Layer 9 of a small transformer language model trained on English Wikipedia (14 layers, counted from 0, width 64).
Take only the direct path to the model's output, skipping the later layers: a vector added to the residual stream pushes a token's score in proportion to its dot product with that token's output vector.

Output vectors of the tokens that the questions are about. A number n stands for (n - 500) times 0.0044.
" |": 596 665 518 464 616 651 406 558 508 588 470 497 398 708 603 687 405 357 661 421 413 610 287 594 539 428 508 426 479 679 570 244 429 522 266 599 733 540 477 536 334 543 418 361 552 598 472 400 531 272 444 405 642 306 428 457 507 642 441 563 481 311 422 813
"wards": 289 439 603 365 273 336 283 421 454 745 636 600 859 289 427 417 197 618 415 620 624 343 679 603 534 203 744 461 527 441 538 692 847 601 271 777 424 752 273 272 389 536 517 402 615 496 333 636 190 639 409 570 463 379 525 476 777 791 144 345 597 567 745 571
" woman": 400 366 417 310 444 340 431 197 493 591 526 339 571 331 414 668 249 513 327 453 748 232 492 575 468 442 626 834 459 491 316 642 515 513 499 304 359 604 459 505 731 644 492 473 719 462 420 585 489 799 537 505 352 634 367 633 690 801 415 627 609 444 429 681
"ensis": 469 416 518 293 264 270 510 57 395 645 673 344 548 417 447 668 339 429 399 688 526 223 544 636 353 466 631 570 630 341 379 473 773 726 595 469 318 661 351 457 662 602 518 815 746 487 416 540 356 527 413 419 601 721 377 373 674 642 350 464 716 522 700 452
"ever": 378 486 571 361 365 134 564 330 488 532 685 712 717 501 268 284 512 521 139 528 615 280 515 443 361 340 356 479 374 501 469 782 862 647 528 636 343 412 361 364 543 549 923 204 736 500 475 632 484 738 472 519 427 546 459 781 490 581 216 587 817 522 588 466
"rian": 511 495 617 266 312 458 472 539 449 707 568 693 546 473 477 531 354 582 210 464 903 315 616 671 422 360 540 440 502 631 457 718 305 534 512 120 456 494 247 253 436 417 593 639 547 406 408 532 505 653 587 391 184 765 443 549 723 721 613 582 563 312 658 554
"math": 316 424 559 353 437 449 525 425 377 646 618 753 702 412 185 437 318 645 21 531 462 375 656 567 671 490 644 513 574 229 669 775 778 696 538 542 446 552 272 390 394 478 546 425 628 296 422 601 432 551 572 716 546 457 510 365 672 629 339 442 438 699 319 553
"kins": 408 537 592 168 53 106 364 417 385 540 618 551 774 246 308 525 397 683 60 720 462 273 577 552 475 474 430 659 683 392 821 544 639 510 464 699 529 539 344 401 534 552 398 417 704 524 378 524 492 903 556 503 610 462 361 580 804 779 443 567 606 430 564 392

Output weights of attention head 1. The head adds the sum of these rows, row i times number i of z. A number n stands for (n - 500) times 0.0017.
o0: 560 429 583 530 623 308 491 274 478 414 568 532 491 477 639 414 521 508 446 818 465 494 445 250 412 516 454 415 635 602 346 436 472 313 561 466 563 490 335 607 484 394 529 486 606 678 555 662 225 655 329 652 524 379 447 517 688 622 470 460 580 377 542 680
o1: 594 690 423 447 642 536 539 485 521 542 378 312 679 351 564 518 269 357 487 581 646 528 431 632 641 497 532 407 401 430 664 488 614 507 463 627 539 449 426 659 478 641 577 375 499 421 448 254 739 462 538 434 555 597 497 432 655 582 355 609 343 592 451 239
o2: 754 645 369 378 408 582 596 463 338 565 859 643 467 343 412 436 321 492 371 581 556 452 399 541 751 578 547 515 531 450 750 408 429 758 320 437 310 748 376 500 499 660 529 642 429 415 365 617 546 448 506 461 499 504 480 404 504 602 392 493 233 541 471 517
o3: 555 430 494 628 535 430 586 500 501 404 373 521 467 493 433 372 626 395 410 375 366 586 579 457 523 421 530 513 703 454 369 493 549 566 471 536 676 533 517 405 538 396 420 535 557 618 569 337 485 593 569 662 594 482 710 510 388 376 369 559 555 480 491 574
o4: 638 436 619 491 632 433 504 432 488 512 306 496 377 462 475 735 338 462 529 383 524 320 724 495 292 470 609 498 518 482 561 630 549 668 449 484 450 474 366 483 478 550 591 469 602 503 368 933 509 381 357 281 506 522 431 370 596 501 514 527 510 557 490 602
o5: 509 398 546 519 424 392 533 701 555 552 309 472 449 546 498 571 541 452 615 87 423 485 501 451 467 481 596 412 480 307 428 634 429 310 714 464 603 491 522 494 637 286 611 765 474 588 556 485 646 367 347 443 311 508 406 726 419 343 669 458 703 683 475 489
o6: 495 536 492 608 423 568 338 559 438 491 660 590 577 679 402 305 708 638 516 500 424 706 278 435 611 617 472 505 724 491 345 514 489 328 438 523 418 501 462 541 474 395 565 584 372 560 425 340 539 446 498 542 448 504 559 456 515 354 448 442 588 455 523 479
o7: 580 568 228 378 512 681 514 248 473 564 611 525 464 614 514 235 419 479 381 792 399 544 311 543 581 448 523 448 570 556 739 320 525 739 432 751 391 507 469 647 494 655 404 592 367 580 419 418 506 456 492 480 637 503 554 367 716 767 487 429 328 373 525 326
o8: 660 507 485 390 436 614 331 659 509 564 483 548 422 517 419 518 610 555 705 351 401 641 610 612 651 497 627 493 411 571 419 373 533 433 326 529 591 683 594 366 292 492 569 546 482 593 532 485 520 365 285 289 584 426 483 384 427 409 594 719 474 676 410 391
o9: 319 322 442 492 385 483 380 792 473 466 362 637 449 440 417 671 658 694 585 28 439 521 625 606 576 464 369 711 348 343 524 599 412 634 468 455 536 524 528 238 511 494 589 505 577 457 568 619 644 464 437 435 314 564 557 589 453 453 578 708 488 676 348 592
o10: 517 717 597 511 545 570 579 481 478 444 723 415 508 386 393 517 516 481 478 753 661 609 489 478 454 722 484 552 395 596 354 620 614 519 395 429 470 502 525 296 201 438 577 442 706 444 440 357 565 399 668 509 551 524 507 441 282 277 443 579 539 570 439 386
o11: 417 537 594 610 464 376 382 505 489 434 596 498 446 496 418 466 705 494 558 705 338 758 492 524 461 538 486 444 597 422 418 320 627 444 437 555 662 563 598 515 434 190 495 557 361 534 588 177 310 550 556 583 705 482 596 383 465 520 379 757 506 526 642 270
o12: 443 584 441 466 493 306 418 575 481 575 599 657 555 483 514 394 631 665 491 665 197 738 453 488 349 312 432 445 564 357 522 427 721 373 392 600 631 643 596 379 346 305 538 433 538 644 648 290 426 417 434 613 651 477 452 386 554 467 577 560 637 612 624 307
o13: 542 571 403 423 448 475 493 519 523 527 401 479 646 377 624 477 328 682 473 581 493 385 368 553 477 529 449 468 477 440 595 548 559 514 498 435 355 549 470 522 543 515 585 462 467 532 569 578 540 436 546 526 435 541 322 425 701 521 559 469 594 515 468 431
o14: 578 538 683 378 528 488 472 526 602 490 329 350 505 602 465 352 425 383 531 514 590 393 397 457 595 541 656 575 500 618 509 495 641 554 555 550 488 656 439 490 526 434 578 447 477 555 380 464 487 494 418 434 640 489 651 593 454 405 489 401 510 386 364 522
o15: 487 615 250 537 642 712 598 370 567 477 444 413 513 563 447 391 452 308 502 497 756 538 487 400 577 705 598 445 521 645 489 529 482 568 723 578 478 261 416 698 499 485 437 482 512 319 193 359 682 680 665 485 369 621 581 629 463 482 508 335 320 273 371 441
o16: 552 508 427 532 620 402 375 487 514 593 559 457 471 482 593 401 510 431 494 461 287 493 539 417 360 522 523 389 598 425 378 465 686 293 468 508 501 478 649 410 496 347 493 637 523 630 710 352 561 539 506 602 556 409 265 590 516 372 560 527 812 518 702 386
o17: 631 428 425 445 621 225 547 416 406 476 461 576 454 384 657 468 434 421 389 561 440 305 649 311 436 503 557 545 732 443 342 509 432 416 624 513 521 621 535 346 622 422 559 460 576 662 539 599 266 710 521 639 486 390 348 652 559 541 570 350 603 502 485 622
o18: 511 459 516 476 500 453 447 410 480 503 656 336 471 571 625 520 572 498 573 484 439 687 679 453 434 555 640 377 443 579 426 460 473 299 440 601 549 414 548 637 400 487 516 575 514 584 544 387 527 433 419 369 477 442 335 419 536 510 570 685 596 457 636 310
o19: 653 554 624 438 675 476 367 487 496 607 495 319 497 581 721 514 352 488 501 751 366 592 331 481 499 396 506 283 408 542 569 471 516 279 435 649 366 555 420 732 499 604 592 600 411 575 672 398 518 305 352 413 568 409 200 445 753 650 636 535 591 444 637 238
o20: 639 417 492 456 526 416 374 506 533 603 400 578 429 629 619 443 727 482 569 515 295 526 640 319 369 449 597 412 668 527 285 374 573 381 459 615 449 544 639 278 480 506 411 549 498 681 523 575 360 548 382 432 675 431 382 572 515 476 514 489 668 543 603 299
o21: 309 646 391 477 478 562 688 497 650 534 487 429 421 550 404 280 539 231 430 525 659 654 327 494 435 530 565 463 473 513 586 364 569 440 709 567 460 562 491 783 443 294 461 665 228 590 694 274 465 463 573 574 462 676 443 613 422 579 592 508 636 307 480 408
o22: 542 655 490 573 596 430 500 506 355 600 788 596 471 412 617 588 594 521 500 604 494 465 614 378 339 480 501 446 484 446 317 447 560 368 468 334 248 530 489 440 521 463 467 284 656 555 289 597 234 569 687 664 557 358 369 606 538 449 469 502 525 412 625 577
o23: 363 589 562 609 527 377 643 472 600 384 265 554 625 439 412 361 576 432 583 618 640 445 657 459 428 529 503 436 604 564 169 509 700 226 665 481 590 284 527 481 518 406 513 216 545 647 394 323 652 561 707 732 544 519 690 460 385 333 351 366 565 351 537 656
o24: 647 336 334 509 457 618 451 668 599 446 428 534 525 380 689 520 413 478 537 98 559 274 604 621 642 487 476 537 415 573 387 416 338 442 437 334 507 622 690 302 516 478 599 579 563 586 472 579 483 477 516 468 471 389 470 582 586 298 509 638 651 706 368 608
o25: 724 448 553 540 519 461 387 418 474 578 85 413 426 590 622 460 434 475 531 603 368 332 546 566 455 381 460 501 654 582 539 340 626 615 477 729 519 494 706 443 531 561 670 347 480 708 294 667 618 493 477 404 681 486 477 296 571 498 317 277 609 527 415 429
o26: 708 594 492 460 577 572 487 313 422 554 626 474 352 711 581 419 527 335 492 516 441 542 276 449 612 341 447 309 615 535 642 294 543 425 602 701 373 496 493 626 400 568 499 721 405 640 347 417 601 515 393 423 540 503 447 469 658 663 573 482 468 329 478 529
o27: 521 405 506 439 586 477 585 349 518 406 514 536 523 443 486 471 414 537 383 671 513 382 346 484 522 558 332 530 510 432 437 531 449 703 563 451 565 603 508 443 491 469 491 539 574 472 528 583 377 608 563 623 529 549 504 542 545 619 480 438 420 452 411 561
o28: 532 499 524 478 568 555 442 553 454 524 276 377 479 535 572 490 352 479 370 489 562 328 342 658 524 602 331 652 574 491 482 646 536 628 339 437 443 545 511 390 602 495 553 398 565 458 685 666 431 614 596 547 533 547 290 486 521 550 526 461 581 444 436 523
o29: 405 524 552 450 308 433 614 492 640 610 593 489 600 588 514 399 494 811 501 470 373 542 351 687 404 435 404 544 613 519 498 554 478 564 530 582 544 625 456 336 448 471 447 399 467 601 641 569 400 279 431 556 498 490 597 306 558 477 468 385 664 356 425 757
o30: 624 569 455 409 462 442 458 516 522 614 628 554 508 438 587 440 532 592 566 573 323 540 433 513 524 483 470 349 661 355 482 359 516 516 405 514 499 737 630 466 453 320 428 711 358 512 563 269 339 504 400 501 677 449 464 380 633 534 473 722 538 592 469 307
o31: 717 446 364 301 487 454 531 430 434 637 442 566 322 391 682 320 403 499 479 691 330 457 557 397 530 440 456 453 739 468 435 347 319 705 448 661 331 676 671 470 600 623 522 539 433 605 344 676 350 619 546 525 644 382 342 487 811 666 468 482 461 442 334 466

Each question shows a token from some text and the vector z that the head gathered there. A number n stands for (n - 500) times 0.0073.

" 56": 722 494 631 547 517 248 439 880 347 316 349 437 375 523 481 494 594 383 522 865 454 396 592 361 386 552 651 594 535 467 444 677
Which two tokens does it push up most, strongest first? "ensis", "kins"

".": 658 522 518 583 447 353 483 780 379 263 384 622 422 464 566 526 621 445 586 850 510 599 622 379 375 447 584 553 522 473 552 608
Which of these tokens does it push up most? "ensis"

"\n": 550 439 588 609 435 497 476 565 337 434 521 481 476 501 524 426 514 468 349 497 400 489 569 544 555 470 398 569 462 546 516 650
Pushed down most: " |"

" lap": 584 566 680 595 509 389 264 540 617 583 608 349 189 547 686 537 499 388 363 599 274 693 357 356 660 527 522 628 733 479 386 681
Which two tokens does it push up most, strongest first? " woman", "rian"

" 1985": 489 431 537 476 524 559 485 500 614 709 401 465 453 549 402 411 447 286 373 399 420 462 522 500 743 481 492 596 359 568 526 537
Pushed down most: "ensis"

" the": 390 607 642 202 507 497 579 371 524 542 804 551 523 605 589 371 412 122 360 614 136 517 520 476 254 359 367 471 457 657 510 169
Which of these tokens does it push up most? "math"

"n": 581 489 471 517 511 269 475 764 400 178 453 678 529 441 413 501 564 405 610 742 579 532 490 436 299 692 697 522 555 419 543 553
Which of these tokens does it push up most? "ensis"

" sol": 393 641 428 396 529 536 405 353 365 384 519 275 292 674 495 677 383 471 374 571 322 673 444 486 569 329 458 517 797 440 370 306
Pushed down most: "wards"

" in": 558 393 548 423 466 475 652 605 466 549 579 553 561 567 629 316 454 318 403 658 417 556 589 435 350 408 417 495 440 661 509 466
Which of these tokens does it push up most? "wards"

"ye": 632 444 503 625 414 423 608 791 375 248 420 518 535 548 505 480 625 465 501 770 573 501 562 552 468 546 581 486 457 482 574 647
Pushed down most: "rian"

"pr": 523 674 511 331 542 597 361 335 443 447 509 368 342 726 522 683 493 522 500 659 240 596 452 444 567 314 460 519 652 445 529 432
Pushed down most: "wards"

"  ": 579 253 464 660 630 632 542 318 606 567 451 558 480 390 554 246 598 525 574 538 736 394 650 335 563 533 337 412 564 515 531 545
Which of these tokens does it push up most? "wards"

"cast": 593 488 564 490 523 396 713 621 557 570 611 609 434 536 387 701 349 451 458 412 505 501 516 550 393 438 482 562 513 401 500 630
Which two tokens does it push up most, strongest first? "math", "kins"

"|": 541 270 424 686 611 623 561 355 569 565 456 564 500 357 596 244 564 557 574 542 742 396 636 390 508 613 321 419 527 583 495 578
Pushed down most: "math"

" In": 460 554 556 715 523 247 458 429 550 656 558 577 652 477 421 237 569 707 430 359 576 312 535 288 526 619 358 535 751 694 568 534
Which three tokens does it push up most, strongest first? "wards", "kins", "math"

"th": 388 433 415 669 471 546 660 510 404 542 487 624 402 366 538 598 431 253 476 263 477 573 429 729 441 507 375 391 347 508 401 362
Pushed down most: "ensis"

" Gal": 430 653 509 377 491 288 407 655 262 493 545 275 306 566 407 786 361 409 435 518 386 467 611 409 433 430 581 567 614 367 276 509
Which three tokens does it push up most, strongest first? " woman", "rian", "math"

" and": 723 409 512 387 497 427 469 569 485 451 513 389 464 585 514 467 449 347 454 631 526 458 501 420 424 542 652 604 497 597 465 598
Which of these tokens does it push up most? "ensis"

"y": 484 579 546 433 484 316 491 684 349 486 545 373 360 552 440 690 379 433 450 539 433 470 582 436 432 436 541 556 563 425 358 557
Which of these tokens does it push up most? " woman"

"ien": 509 685 616 515 361 424 439 605 351 402 528 427 558 697 491 469 490 622 390 547 418 529 380 534 536 528 454 608 518 576 588 645
Which of these tokens does it push up most? "kins"

" Angeles": 465 561 556 405 387 366 488 695 414 474 548 362 401 547 537 730 396 353 464 590 424 599 571 367 377 265 606 534 531 402 420 454
Which of these tokens does it push up most? "rian"

"ote": 573 637 296 537 450 544 438 514 390 489 506 491 350 434 542 691 403 400 512 671 434 619 447 488 454 490 635 584 589 376 387 472
Which two tokens does it push up most, strongest first? " woman", " |"